Layer 6 of a small transformer language model trained on English Wikipedia (17 layers, counted from 0, width 128).
A neuron's activation on a vector x is SiLU(gate . x) times (in . x), where the dot is the dot product.
The model reads these tokens: " Nature" " Project" " #" "5" "," " N" "ess" " Har" "im" " Forest" "," " Israel" " *" "198" "5" " \"" "M" "ade" " in"

The vector x that enters this layer's MLP at each token. A number n stands for (n - 500) times 0.0069.
0 " Nature": 392,570,849,540,780,440,565,436,595,407,442,615,321,566,516,316,446,441,470,285,288,611,468,604,559,668,543,535,539,778,437,656,600,669,143,322,559,686,514,705,632,402,415,384,538,630,652,480,341,520,375,606,527,524,629,493,370,514,471,425,623,498,431,625,528,440,660,410,549,450,646,385,187,462,512,613,439,530,626,539,493,564,589,445,445,436,443,625,610,545,532,690,500,446,543,597,545,585,716,464,340,494,651,607,632,638,587,326,762,572,597,686,503,491,414,558,492,263,425,413,645,376,426,490,604,756,615,521
1 " Project": 302,479,620,505,718,445,509,558,545,482,423,709,301,642,629,331,490,430,480,444,418,637,451,676,492,671,264,534,459,753,412,758,315,575,390,324,600,644,433,586,726,404,513,433,505,415,535,264,498,652,404,609,647,502,686,666,266,452,446,444,664,624,605,591,464,466,589,349,260,491,662,446,284,714,427,499,343,639,487,570,531,412,475,414,498,570,495,559,575,461,593,699,521,587,540,507,542,757,526,364,305,363,656,555,530,702,508,419,844,482,543,374,464,442,364,518,719,385,410,471,399,454,562,483,496,566,569,572
2 " #": 305,556,576,524,650,424,337,710,574,460,430,684,190,558,225,456,336,421,330,241,328,620,517,643,550,489,387,757,647,443,500,498,502,343,526,266,601,395,446,619,624,430,393,523,434,466,664,464,361,491,535,543,728,713,599,506,392,435,535,539,671,576,445,560,544,427,568,369,397,576,693,419,353,813,613,634,480,572,457,444,431,304,498,440,501,560,392,732,556,516,575,506,493,581,470,547,284,612,632,539,151,415,623,575,517,639,418,543,799,424,519,307,498,469,377,651,464,468,562,649,483,486,606,494,420,477,566,621
3 "5": 382,604,385,302,647,417,400,702,579,510,464,564,82,369,325,494,361,600,583,400,466,533,395,595,521,533,481,606,383,525,465,503,563,367,472,577,573,626,531,669,805,610,499,377,337,325,384,369,542,364,525,346,640,727,716,641,423,543,452,430,567,647,565,527,442,355,584,281,476,419,710,425,245,602,644,592,446,503,535,518,577,153,284,663,460,663,477,630,460,516,587,500,457,617,368,612,353,720,521,509,489,485,707,547,519,556,384,588,697,315,366,534,444,381,448,404,582,387,418,568,470,397,418,418,376,620,462,523
4 ",": 286,537,515,399,684,214,408,578,501,591,445,550,329,498,619,455,441,607,338,501,397,628,388,470,430,410,369,657,446,578,468,345,647,469,323,520,704,627,415,728,829,423,520,476,441,446,534,479,444,518,427,476,751,621,513,559,454,319,468,541,697,548,425,516,364,483,82,453,532,479,663,449,291,608,520,587,491,464,396,426,464,212,416,624,571,575,457,709,452,417,476,540,464,524,376,584,420,695,587,485,465,444,667,472,750,653,342,666,742,266,380,467,392,453,463,553,399,429,466,519,435,482,603,570,615,258,514,506
5 " N": 422,378,484,341,577,436,455,651,382,441,637,501,440,570,425,512,245,528,622,435,581,822,464,616,397,419,413,707,396,582,461,399,410,662,521,179,698,406,429,715,646,403,570,465,475,511,540,354,433,535,504,461,486,456,627,399,356,500,353,173,476,557,428,507,360,364,636,508,400,550,841,486,341,774,476,481,580,408,564,655,471,354,123,515,454,579,445,518,436,443,842,596,468,478,373,768,307,421,666,515,606,633,612,463,469,576,343,541,606,425,634,524,338,373,350,216,466,560,551,560,485,397,645,403,577,408,382,607
6 "ess": 300,581,485,225,610,558,301,474,492,417,600,513,698,530,468,332,498,513,639,317,313,774,690,354,542,475,695,420,562,328,557,438,442,483,364,470,495,546,440,708,734,608,495,403,329,400,644,446,536,510,527,417,510,652,733,600,326,412,518,497,541,568,504,482,354,246,691,712,386,723,497,521,465,787,525,612,522,768,414,508,559,558,241,428,434,628,393,675,473,350,417,718,472,530,538,470,453,448,515,558,393,646,448,461,541,491,474,374,631,445,636,669,207,609,477,398,783,449,497,533,529,305,625,397,769,645,551,499
7 " Har": 373,629,491,267,888,571,343,482,432,437,620,612,518,698,463,392,503,496,322,490,344,927,240,663,372,368,572,513,603,660,422,378,533,701,310,298,548,638,479,546,638,551,480,533,468,428,547,461,469,455,468,554,299,356,593,454,483,413,504,484,457,466,553,565,355,493,626,601,385,613,714,309,356,570,508,517,517,553,675,457,646,411,285,477,699,421,406,365,793,547,374,638,492,268,450,419,541,607,523,645,487,367,624,494,429,333,277,553,714,547,659,520,617,359,548,421,494,503,542,684,426,475,598,364,725,521,643,536
8 "im": 361,507,428,204,742,532,406,623,457,410,543,502,519,704,483,384,495,626,483,399,503,560,371,380,415,706,566,604,653,618,557,420,574,529,210,123,546,473,430,480,645,674,502,576,425,747,529,553,628,365,684,509,654,483,840,700,190,483,416,521,463,582,433,229,460,579,608,649,539,704,534,364,398,579,466,492,619,692,523,547,456,391,335,451,632,591,445,625,512,450,611,688,554,560,475,554,479,503,250,452,239,412,500,475,519,667,357,450,703,480,589,294,394,520,459,366,684,397,451,507,543,289,666,365,475,563,447,437
9 " Forest": 428,581,456,346,623,558,572,687,606,490,544,553,453,705,558,330,423,592,635,587,423,692,726,638,550,655,589,572,419,884,513,474,485,577,339,220,473,662,529,596,815,481,391,435,558,545,484,447,476,433,391,636,605,517,791,504,383,432,474,527,635,621,568,582,467,413,616,340,333,383,535,352,355,577,440,585,466,367,707,600,571,286,551,533,586,502,173,423,810,497,500,610,584,400,607,493,527,534,558,671,530,470,567,566,475,685,351,495,783,471,578,479,385,439,510,329,652,409,464,569,473,315,610,385,692,675,599,439
10 ",": 336,593,509,363,655,234,432,606,469,521,601,582,371,573,625,431,431,584,568,493,483,700,495,546,473,452,434,594,440,709,444,344,688,488,266,417,782,622,313,642,798,440,428,514,479,482,595,458,412,457,503,553,677,573,630,625,458,355,403,502,679,522,487,546,317,508,28,488,450,464,757,454,368,619,520,528,459,419,467,556,436,262,572,567,667,574,389,594,578,492,753,571,510,415,414,395,411,717,576,438,300,406,644,468,648,603,353,581,766,209,409,428,438,417,464,471,395,503,459,624,482,449,622,528,543,348,524,515
11 " Israel": 411,362,520,438,689,355,442,652,572,379,529,573,286,736,546,364,404,559,556,290,451,525,379,633,432,465,540,615,427,809,427,456,499,450,355,274,614,518,361,728,803,411,278,500,585,428,575,570,367,394,753,524,452,428,727,466,524,618,365,497,554,515,571,419,429,580,571,442,300,515,418,390,391,642,474,618,484,573,738,452,613,192,548,504,857,549,564,700,457,656,588,594,476,461,460,395,398,543,615,368,231,361,637,505,415,631,401,245,780,499,509,477,374,335,549,482,464,419,531,432,371,332,485,472,506,605,545,500
12 " *": 494,435,411,415,623,438,457,332,489,326,458,642,293,539,390,482,505,395,469,462,537,750,404,679,527,456,386,721,677,635,635,453,465,530,333,381,679,385,335,684,670,506,443,542,376,363,584,454,316,498,318,432,765,595,708,340,398,456,497,474,526,549,513,440,456,303,351,609,506,379,649,418,313,821,652,579,568,556,563,448,619,460,608,526,823,470,374,587,387,504,524,452,429,345,453,476,381,741,615,522,456,603,584,389,600,747,520,523,856,468,577,437,575,418,485,548,483,518,500,669,576,413,636,636,654,634,551,512
13 "198": 438,653,405,421,641,267,402,608,495,435,529,631,269,593,472,371,372,529,590,516,493,456,553,544,473,356,730,601,482,682,371,665,386,489,300,438,499,526,577,697,575,531,481,540,488,351,580,428,388,542,328,550,807,595,716,433,584,568,345,411,522,547,570,366,388,223,727,449,338,546,663,139,417,566,450,630,531,451,430,560,470,369,183,327,478,632,462,561,625,595,552,553,443,493,547,367,314,672,584,347,377,335,535,763,612,471,333,682,691,419,654,447,478,467,373,634,414,346,571,582,427,624,516,558,652,485,711,548
14 "5": 364,591,452,294,565,421,324,588,644,426,548,533,253,459,457,501,412,684,601,506,462,460,492,601,433,511,532,564,404,541,505,423,474,415,414,588,673,578,529,590,725,638,462,402,344,331,437,391,442,469,570,380,604,671,623,823,511,571,373,445,460,678,634,459,298,430,669,516,389,458,685,316,258,646,564,653,410,557,486,500,517,217,446,644,654,619,604,585,440,535,710,562,515,561,329,465,416,624,423,445,453,546,752,405,400,575,278,361,788,256,581,696,471,358,528,461,480,379,491,518,378,506,467,654,321,684,465,489
15 " \"": 255,543,431,285,713,478,275,485,725,542,621,633,320,434,580,568,534,531,288,418,539,696,438,614,489,399,545,728,644,463,681,396,562,508,532,543,575,576,314,558,585,581,293,533,556,509,652,390,308,547,382,374,650,660,551,484,541,446,309,416,560,534,658,515,501,490,418,449,431,537,578,418,357,889,562,484,600,739,255,512,511,428,437,623,585,693,471,465,347,446,538,635,594,407,491,526,491,632,599,427,534,494,708,490,347,490,458,559,853,454,599,520,432,305,517,668,454,458,392,462,364,469,500,622,557,610,530,595
16 "M": 431,467,347,384,545,262,344,559,511,599,501,516,461,679,340,491,348,572,491,595,554,721,317,680,368,388,404,573,528,613,554,446,392,521,396,119,497,293,329,604,623,369,413,471,347,513,460,371,453,485,666,388,448,557,616,482,400,524,342,547,345,555,402,484,566,444,554,598,267,492,437,442,209,931,541,624,560,477,513,607,382,355,333,538,548,383,563,614,574,379,577,595,566,563,362,762,334,464,579,284,695,525,552,450,521,738,374,392,703,385,409,482,252,303,414,351,481,470,367,558,350,542,519,455,544,568,516,671
17 "ade": 355,506,427,240,752,601,368,366,497,451,612,552,539,551,474,324,545,454,417,571,297,465,541,556,439,456,347,451,510,571,494,599,373,488,430,320,578,657,511,724,891,451,611,447,340,546,526,336,567,737,637,712,484,662,518,829,282,589,501,713,571,420,633,574,488,468,641,669,424,626,749,406,480,713,568,632,463,522,396,531,452,273,306,515,527,606,522,568,526,537,403,418,495,631,563,682,413,642,503,800,333,554,568,495,237,454,579,485,608,596,483,480,303,385,522,378,644,673,568,469,580,371,377,374,677,662,743,526
18 " in": 273,638,513,416,609,415,453,410,579,527,467,550,442,464,533,461,593,401,480,356,565,464,422,636,490,369,473,533,419,193,442,260,550,498,383,294,638,606,476,626,859,414,484,341,564,484,617,466,543,612,399,488,447,598,864,539,399,468,337,468,529,485,439,453,260,491,468,397,371,464,755,367,337,695,528,531,648,435,407,554,487,235,540,539,672,640,467,543,685,444,552,707,465,488,461,484,416,511,359,281,462,434,648,429,497,480,533,603,826,313,576,480,494,522,645,466,321,527,523,500,721,405,448,597,638,211,442,604

Each question shows the input weights of one neuron of the MLP. A number n stands for (n - 500) times 0.0015.

n214 gate: 553,488,452,619,436,634,362,341,585,473,440,794,418,457,612,460,743,482,475,637,628,795,509,563,412,546,826,424,577,257,487,531,369,433,491,469,436,518,533,680,372,449,569,562,415,440,432,526,475,457,585,476,402,533,503,437,426,506,408,596,550,591,491,562,608,431,448,665,648,616,450,439,685,391,515,494,426,433,370,610,612,310,547,563,464,374,555,460,377,304,372,522,657,482,442,596,497,466,479,647,395,599,584,427,593,516,572,447,477,447,494,509,334,584,446,412,519,511,341,426,525,446,538,347,409,657,528,409
n214 in: 446,402,386,361,462,487,500,538,248,391,483,624,392,457,494,543,461,563,320,364,377,511,573,162,529,517,412,443,465,599,134,540,426,641,618,676,424,412,551,470,493,490,284,449,568,516,544,647,419,563,554,481,570,562,457,419,510,477,404,533,547,339,497,628,620,435,665,446,459,590,579,523,430,353,403,275,379,418,510,536,500,434,350,594,487,134,341,734,500,411,584,497,562,346,478,403,604,506,493,618,567,299,443,430,521,576,532,392,420,557,493,556,529,438,562,679,561,407,540,449,564,542,380,596,806,497,566,497
On which two tokens does it fire most, strongest first? 18 " in", 14 "5"

n205 gate: 160,146,571,510,466,507,429,435,536,580,649,469,566,463,538,457,533,446,726,657,671,567,639,490,474,576,643,519,427,523,510,553,647,403,536,483,684,343,625,236,524,529,423,471,561,419,480,506,453,673,645,626,579,507,339,410,503,484,548,453,487,503,720,449,437,539,582,604,473,619,450,467,412,427,361,509,614,490,575,576,655,543,468,564,368,402,431,398,320,526,443,566,435,408,572,468,412,460,451,367,583,413,530,352,455,449,400,561,642,630,412,616,403,607,617,520,564,639,437,382,523,663,765,635,666,672,354,636
n205 in: 485,560,475,480,510,584,550,691,431,491,471,523,390,764,503,344,500,488,465,433,532,667,350,497,544,548,516,540,530,589,461,513,543,391,639,529,468,603,293,670,513,614,556,512,277,616,568,422,698,558,345,366,538,575,421,435,503,534,445,706,473,622,374,478,449,553,266,95,669,287,542,468,612,523,419,448,469,639,503,519,477,621,638,525,525,669,592,598,564,624,594,417,613,573,458,460,515,706,475,622,279,459,393,643,473,536,640,513,483,304,472,446,369,481,522,513,510,423,338,605,587,422,555,548,513,564,615,476
Which token does this neuron like most? 15 " \""

n72 gate: 544,551,347,600,595,589,443,772,519,437,450,429,477,315,425,725,458,478,552,584,518,351,774,507,506,461,420,447,609,711,590,474,531,358,448,611,661,457,629,480,441,380,468,538,399,343,507,623,450,638,553,640,529,436,584,617,539,367,588,543,326,376,384,450,469,665,254,414,424,468,543,558,643,635,725,568,537,534,689,196,236,403,506,430,541,520,536,578,528,377,549,546,570,616,463,453,571,672,468,316,484,427,444,509,463,500,551,413,606,644,419,589,599,443,382,526,573,515,539,469,441,522,618,646,497,371,562,661
n72 in: 477,560,507,628,528,383,526,437,533,566,382,570,581,519,373,314,560,562,371,603,328,536,549,514,567,642,367,561,518,425,521,429,503,346,617,395,436,307,678,695,239,415,645,395,444,423,688,602,452,394,429,540,514,493,557,457,480,318,412,531,642,510,860,552,581,437,423,631,299,283,506,399,613,418,573,584,412,507,360,655,665,557,493,520,414,420,182,375,455,584,476,385,417,617,548,602,593,450,524,585,483,596,634,439,514,570,335,555,578,520,443,606,577,580,300,347,580,364,432,323,414,500,584,429,390,320,466,277
Which token does this neuron like most? 2 " #"

n113 gate: 308,539,480,336,479,544,474,396,404,299,715,510,652,522,558,453,692,423,816,344,254,479,702,497,635,437,326,478,486,570,575,416,568,576,414,540,785,414,494,513,436,364,523,432,579,526,490,393,449,271,577,510,336,418,593,588,453,412,658,382,312,334,304,665,659,393,490,368,298,468,586,397,599,483,350,388,554,479,553,430,466,433,468,601,422,664,410,420,529,563,493,353,408,483,522,558,586,444,480,468,460,444,694,439,678,548,559,466,577,606,487,525,750,667,474,520,589,363,540,510,453,451,576,490,365,519,507,608
n113 in: 647,464,483,396,274,560,437,535,575,566,509,479,382,611,364,627,609,411,375,522,408,461,503,509,475,452,428,622,420,704,633,480,418,521,438,506,587,570,379,483,695,462,464,576,576,611,511,417,679,623,446,445,562,503,618,426,457,395,530,446,451,524,306,434,589,506,444,581,471,445,422,668,341,431,459,440,394,611,584,573,537,562,451,467,514,575,698,404,424,613,577,322,695,424,441,428,535,382,447,522,622,508,598,562,583,491,373,549,630,389,466,439,405,284,567,675,471,389,613,547,497,531,406,480,544,628,494,600
Which token does this neuron like most? 9 " Forest"

n8 gate: 320,548,578,305,579,546,625,776,408,611,319,457,555,339,726,517,644,460,563,507,456,430,400,359,466,400,548,414,518,278,702,448,409,457,634,528,517,329,628,615,553,517,703,557,536,418,563,405,627,423,434,534,639,405,448,331,563,537,396,626,487,348,380,302,658,341,493,697,567,611,316,407,649,686,466,364,556,550,435,572,430,407,597,402,463,259,510,621,440,521,465,469,500,483,376,652,592,420,538,533,587,395,528,262,652,838,646,724,471,473,407,418,493,694,483,391,589,577,583,574,444,527,474,472,616,503,531,354
n8 in: 569,449,392,274,652,702,503,540,471,431,390,426,503,418,606,637,474,512,461,478,450,583,528,314,613,597,596,484,568,555,660,425,409,728,548,689,513,302,727,503,599,532,554,569,503,314,510,705,550,434,488,440,549,452,377,475,503,684,500,401,472,553,377,638,488,465,555,675,467,446,336,455,630,615,722,360,469,557,301,532,602,380,394,430,579,453,390,555,512,516,559,542,423,529,712,487,312,473,471,484,480,532,450,304,249,723,573,690,527,341,468,411,471,567,458,468,384,512,675,660,405,398,367,477,430,638,389,491
Which token does this neuron like most? 6 "ess"

n190 gate: 285,480,633,344,391,459,656,496,557,559,368,387,530,478,568,469,591,675,391,552,491,750,568,545,621,470,670,364,642,381,497,476,457,442,550,653,524,552,302,476,665,500,629,484,468,416,479,394,576,473,526,274,541,487,297,301,578,699,418,658,438,568,453,480,674,553,392,428,611,536,452,571,587,404,407,500,510,373,353,611,486,530,507,424,503,438,649,689,393,372,452,456,420,621,529,569,158,714,480,458,435,467,424,451,288,549,344,542,543,855,503,423,547,590,440,453,743,528,561,497,606,400,510,493,630,415,279,500
n190 in: 481,474,672,581,596,480,548,589,578,263,409,479,317,592,478,576,454,629,563,443,503,701,627,470,516,582,545,639,531,381,622,579,334,172,376,599,497,506,420,423,493,455,365,570,612,552,340,481,345,610,437,490,556,435,428,887,649,564,554,614,298,544,536,513,447,494,431,332,453,481,538,411,532,694,442,731,392,603,568,418,487,628,627,407,626,453,503,355,554,668,607,454,646,615,419,510,403,739,379,481,513,555,601,547,531,431,490,466,531,322,477,444,513,477,468,363,689,408,540,423,427,516,758,510,455,420,424,519
Which token does this neuron like most? 4 ","

n128 gate: 662,567,458,324,500,368,512,475,570,551,292,465,552,477,459,580,369,526,416,433,553,323,577,556,558,475,570,524,391,500,645,411,598,506,579,485,558,465,509,512,516,428,455,491,506,439,674,474,626,599,518,461,715,246,647,608,423,542,542,494,591,526,436,482,544,629,570,638,657,548,623,534,670,376,497,615,535,653,631,619,459,543,716,554,359,371,460,617,427,463,506,266,358,503,544,683,436,506,488,394,286,621,494,365,497,593,626,550,642,397,610,485,503,440,394,379,645,514,528,327,329,570,497,482,391,260,441,661
n128 in: 699,724,288,581,579,469,556,465,602,503,282,497,358,636,480,564,506,436,503,347,445,490,550,289,482,470,617,596,424,427,441,436,482,411,470,332,591,700,370,457,342,302,645,491,362,500,515,540,503,675,497,592,503,503,679,435,466,536,279,451,639,485,569,429,674,607,591,608,662,695,624,594,666,500,402,529,558,475,470,361,497,421,365,562,287,422,625,564,416,615,398,470,482,482,489,648,526,393,437,482,580,595,410,602,643,478,351,472,471,485,485,514,407,428,515,575,497,503,500,500,322,593,552,503,425,488,540,488
Its three highest activations, in order, are on tokens 8 "im", 2 " #", 9 " Forest"

n94 gate: 478,514,449,405,548,382,602,670,480,553,559,629,426,446,420,607,503,550,558,662,560,312,547,597,546,575,494,442,551,535,677,514,620,380,597,601,457,577,649,471,430,579,435,475,560,480,588,489,397,657,533,576,702,398,546,655,485,551,430,485,401,481,509,506,525,542,606,385,352,287,385,583,503,526,390,331,661,488,491,589,368,359,653,658,562,438,269,471,356,474,485,564,449,615,402,522,530,604,552,447,483,503,597,467,373,608,480,385,627,567,454,571,682,577,608,480,352,357,419,466,594,540,266,575,511,567,572,525
n94 in: 597,345,729,603,428,404,559,601,562,414,671,484,387,409,497,332,506,563,544,494,537,490,576,581,488,453,596,575,292,475,542,459,402,521,525,623,431,500,466,621,583,644,509,543,425,587,526,440,523,557,579,444,626,637,588,654,338,629,604,538,379,379,362,414,722,731,481,262,555,506,509,594,594,468,562,452,618,395,534,563,587,698,780,608,534,526,396,462,452,349,500,453,537,350,488,546,554,614,497,327,490,302,564,648,605,592,602,594,599,527,431,730,497,463,391,705,458,318,506,546,602,528,545,462,329,409,582,533
On which token does it fire most, and how strongly? 3 "5", at about 1.6

n52 gate: 638,572,484,448,467,464,690,701,371,472,526,573,348,470,524,567,664,460,596,203,552,592,338,698,497,510,406,664,503,599,373,411,691,397,522,344,487,524,361,629,497,463,404,482,428,541,371,476,513,532,466,612,647,375,490,456,407,404,445,468,646,436,497,669,388,584,383,490,673,540,430,557,552,349,466,278,692,487,425,313,354,602,463,621,342,441,640,490,488,551,607,609,509,494,644,556,527,485,459,720,574,491,519,363,553,398,416,565,453,598,689,479,556,497,663,331,575,577,697,491,494,650,506,386,434,494,500,652
n52 in: 550,621,560,456,538,509,620,580,552,470,604,314,497,379,411,531,812,373,776,260,500,513,476,588,524,469,630,562,545,555,387,284,569,541,402,447,534,529,494,441,278,506,515,399,427,497,438,390,550,373,426,663,503,409,500,374,447,383,411,425,697,494,503,601,406,542,583,456,364,593,430,457,491,410,287,302,538,398,400,405,384,657,360,674,599,487,676,638,426,417,631,460,470,546,578,488,421,406,439,438,522,470,487,471,407,529,374,576,429,352,616,384,542,621,473,327,519,509,669,437,413,558,471,392,445,411,497,544
On which token does it fire most, and how strongly? 5 " N", at about 4.2

n13 gate: 614,646,491,446,546,491,555,384,582,399,500,571,535,506,509,373,456,596,363,613,677,494,418,563,450,470,509,554,494,559,579,479,351,337,251,571,415,503,601,587,371,563,483,391,527,552,614,561,512,551,659,428,429,483,435,561,441,592,437,656,302,545,409,603,435,563,500,473,427,629,300,459,195,479,457,503,347,690,515,479,289,535,474,664,584,421,346,397,455,370,485,464,599,518,492,468,534,467,509,551,700,500,614,559,614,546,633,418,252,534,620,575,497,578,384,570,585,335,512,423,422,526,582,630,538,569,533,494
n13 in: 477,604,435,420,494,482,386,600,592,474,522,419,604,511,488,416,443,408,300,600,609,526,526,515,461,371,317,460,343,389,273,361,427,437,411,627,530,489,576,536,479,503,515,384,391,648,616,330,380,609,532,474,440,411,587,532,425,567,436,734,451,399,482,579,417,611,482,485,420,474,377,461,500,427,453,454,298,740,550,473,329,479,541,544,526,522,554,419,379,431,469,512,494,503,531,714,611,416,545,569,533,429,561,687,782,566,632,417,333,520,548,472,574,585,145,384,420,377,500,462,467,441,549,572,456,593,542,420
Which token does this neuron like most? 16 "M"

n77 gate: 442,531,327,699,397,345,566,387,601,455,294,452,616,312,307,496,616,345,482,456,577,322,463,197,493,412,563,456,578,493,673,298,637,507,489,525,465,446,449,554,356,462,462,572,544,354,807,533,446,678,645,548,546,531,356,534,500,390,534,414,635,534,535,548,359,321,627,478,316,651,184,367,571,436,545,473,446,551,381,507,403,518,354,390,469,511,546,482,527,377,461,404,521,479,540,662,362,310,574,517,660,424,532,355,729,368,434,229,663,507,507,517,490,434,524,535,688,599,623,302,250,559,584,546,629,326,461,358
n77 in: 357,386,605,513,260,399,174,406,541,323,306,612,578,508,353,736,545,476,450,331,661,549,417,496,692,302,748,543,435,438,711,459,584,531,295,392,303,406,696,396,458,408,617,520,521,252,667,590,496,596,623,209,595,386,208,649,409,520,803,533,567,583,504,492,260,504,627,534,470,644,449,475,666,483,339,429,702,568,496,870,416,652,536,524,379,496,438,586,587,237,458,355,573,291,734,524,374,458,488,639,392,435,538,571,629,701,621,500,457,429,451,555,524,354,439,447,551,504,694,432,291,577,409,825,634,679,649,390
Which token does this neuron like most? 6 "ess"

n71 gate: 494,449,632,447,405,630,565,503,473,515,503,589,328,375,459,393,606,483,457,364,481,712,503,472,461,594,665,398,360,287,438,561,373,587,576,537,418,343,734,448,419,633,574,574,352,410,448,451,572,466,506,595,555,524,546,485,549,402,465,333,581,614,576,367,512,622,500,658,547,598,335,573,567,657,551,529,471,487,449,746,683,600,706,690,295,519,396,573,485,567,584,567,353,633,581,423,598,452,443,608,531,617,506,392,624,491,569,566,599,509,437,578,488,638,323,392,481,415,394,444,466,404,451,400,380,432,390,392
n71 in: 442,441,600,427,668,469,599,535,202,529,431,480,425,300,482,406,377,666,333,529,425,452,536,584,463,816,322,525,188,330,546,628,416,532,507,572,455,418,398,568,749,599,382,657,558,589,580,454,538,553,457,338,421,615,414,474,663,529,598,618,292,291,410,413,769,566,403,680,708,570,661,470,342,599,533,514,352,426,652,448,416,244,402,449,324,654,534,252,597,628,492,549,545,646,447,390,615,510,541,623,576,437,366,403,500,301,515,542,788,580,627,468,715,507,444,314,427,532,245,700,466,656,579,496,419,398,413,518
Which token does this neuron like most? 3 "5"

n181 gate: 473,694,375,513,483,429,596,503,431,642,438,331,346,467,311,449,661,658,490,542,769,401,369,484,648,525,575,433,640,494,565,382,395,455,554,388,355,603,232,545,720,522,416,678,323,441,539,455,717,532,537,556,643,475,535,360,640,509,515,474,630,573,374,568,500,512,478,497,516,506,530,623,297,506,351,585,445,490,622,661,477,570,436,574,491,445,646,399,518,386,632,373,560,509,491,376,391,594,399,640,423,500,448,615,513,513,488,510,527,543,642,422,472,516,572,368,347,470,357,728,481,372,646,478,697,571,503,524
n181 in: 416,471,629,414,432,307,464,621,590,511,537,701,558,469,419,726,533,545,460,486,414,578,465,500,547,456,457,517,301,482,489,584,609,652,305,449,696,614,528,607,437,511,568,556,590,475,578,324,519,504,336,322,420,507,442,479,515,596,500,530,563,284,366,204,597,557,627,578,660,454,601,507,723,552,532,193,643,576,659,602,485,595,922,489,432,672,376,376,615,682,622,211,730,547,534,489,347,290,460,409,496,368,608,556,454,447,511,515,649,444,334,528,539,679,425,363,369,425,515,722,382,328,510,489,579,602,379,573
On which token does it fire most, and how strongly? 10 ",", at about 3.3

n150 gate: 563,514,568,380,493,307,450,718,483,410,496,586,370,670,407,566,579,592,521,444,506,389,616,581,534,576,588,609,616,403,496,445,453,409,503,631,592,566,644,629,412,597,624,420,667,585,594,559,549,410,137,500,617,225,424,446,493,487,453,486,595,437,592,413,582,493,658,381,638,333,411,363,385,462,547,589,520,353,674,445,402,569,477,483,668,609,445,455,454,438,661,286,344,490,412,279,556,736,510,563,521,476,377,477,374,375,591,359,598,377,305,533,592,666,449,327,472,368,173,660,273,571,526,424,503,490,420,395
n150 in: 571,563,603,607,682,455,474,556,480,605,372,577,684,362,409,544,447,368,463,481,445,421,558,528,483,510,530,494,412,426,500,764,464,730,453,314,376,561,526,793,527,356,306,451,483,513,425,284,349,520,723,635,483,487,550,385,476,454,549,630,371,648,323,441,490,562,470,545,628,513,721,580,584,578,727,494,303,486,450,386,545,507,429,654,470,428,473,466,735,581,332,615,752,580,519,543,567,391,530,332,456,365,531,477,609,416,536,597,443,636,543,561,391,394,513,450,390,638,611,552,568,460,313,369,311,617,595,671
On which token does it fire most, and how strongly? 0 " Nature", at about 1.6

n149 gate: 510,626,507,393,380,397,550,448,650,503,445,658,567,528,354,368,725,561,364,506,663,464,390,528,554,699,547,355,606,551,483,490,552,731,446,578,423,384,441,398,490,589,437,350,559,413,490,557,262,510,429,450,645,217,517,546,344,464,484,411,842,791,631,480,526,418,517,366,593,365,310,493,581,640,444,529,468,496,637,463,497,406,568,549,510,420,426,416,387,382,527,524,510,591,401,530,551,343,530,523,629,407,417,474,518,619,457,299,418,429,396,519,457,503,334,487,631,358,308,389,343,577,455,564,593,265,629,267
n149 in: 556,625,561,397,551,162,576,473,574,386,294,666,568,470,363,409,532,528,497,515,609,493,484,619,613,704,545,497,449,520,527,637,553,534,419,617,445,447,386,592,533,614,345,428,342,545,484,635,317,716,509,462,692,263,374,465,314,386,506,418,466,553,536,425,451,519,390,368,693,424,457,719,506,641,617,556,444,510,593,403,384,471,625,538,579,573,428,536,550,568,371,686,532,597,515,389,540,488,381,715,516,296,636,528,503,402,510,437,258,453,477,423,449,465,279,452,447,485,361,525,618,372,435,406,283,450,595,391
On which two tokens does it fire most, strongest first? 1 " Project", 0 " Nature"

n235 gate: 414,446,506,575,520,513,519,556,376,484,598,577,436,548,565,834,646,623,542,250,515,479,435,490,465,574,326,555,628,522,451,371,481,631,430,574,420,451,581,539,718,531,622,438,490,468,451,397,549,442,451,327,420,585,519,412,439,606,689,442,607,445,535,714,469,319,624,533,513,403,567,462,693,494,628,445,792,437,494,653,493,503,472,463,522,411,519,682,433,455,624,288,478,490,509,438,387,622,669,460,629,381,294,515,440,267,644,438,470,500,621,467,475,720,522,459,523,431,228,565,494,573,491,609,462,416,407,393
n235 in: 528,404,420,453,510,507,557,537,494,335,386,418,448,448,541,415,377,388,562,419,592,720,472,467,590,516,670,366,452,663,273,448,279,472,442,552,581,404,582,464,464,589,615,475,466,523,513,531,620,428,581,609,438,410,549,462,779,713,525,272,534,531,380,582,612,382,601,517,493,408,503,568,469,625,290,472,497,554,616,568,507,565,774,529,535,440,520,477,494,279,414,327,642,481,626,652,525,515,383,509,477,503,633,466,531,581,481,507,767,340,426,349,301,538,301,355,300,533,507,551,523,301,547,689,481,506,497,279
On which two tokens does it fire most, strongest first? 5 " N", 12 " *"

n39 gate: 418,444,657,420,337,529,299,529,630,642,558,459,507,556,647,603,563,541,471,442,490,625,677,500,377,376,469,459,474,393,613,586,428,513,535,422,518,493,597,565,540,852,434,521,599,581,719,698,500,701,432,486,415,406,557,462,414,455,607,486,598,544,507,717,622,386,518,771,434,611,561,592,439,421,601,585,589,611,535,539,514,770,617,583,660,675,482,447,344,429,536,265,521,539,430,479,497,704,214,568,332,427,493,527,359,205,736,292,586,722,525,396,545,622,374,686,387,686,479,435,572,531,480,457,535,394,393,357
n39 in: 442,333,434,554,724,504,445,240,524,452,471,393,686,500,578,422,430,368,443,352,394,508,636,266,538,242,382,463,570,408,561,472,445,477,486,479,735,490,431,364,557,366,479,336,340,288,711,317,392,486,399,351,468,486,218,710,571,448,466,411,379,476,500,562,362,428,525,558,493,627,419,384,595,264,631,216,541,493,490,662,507,253,401,552,645,565,468,574,429,683,453,482,497,416,437,424,446,611,433,653,568,611,608,571,456,474,590,681,396,615,521,600,246,389,361,437,724,500,433,544,446,587,493,504,524,599,702,605
Its three highest activations, in order, are on tokens 17 "ade", 6 "ess", 15 " \""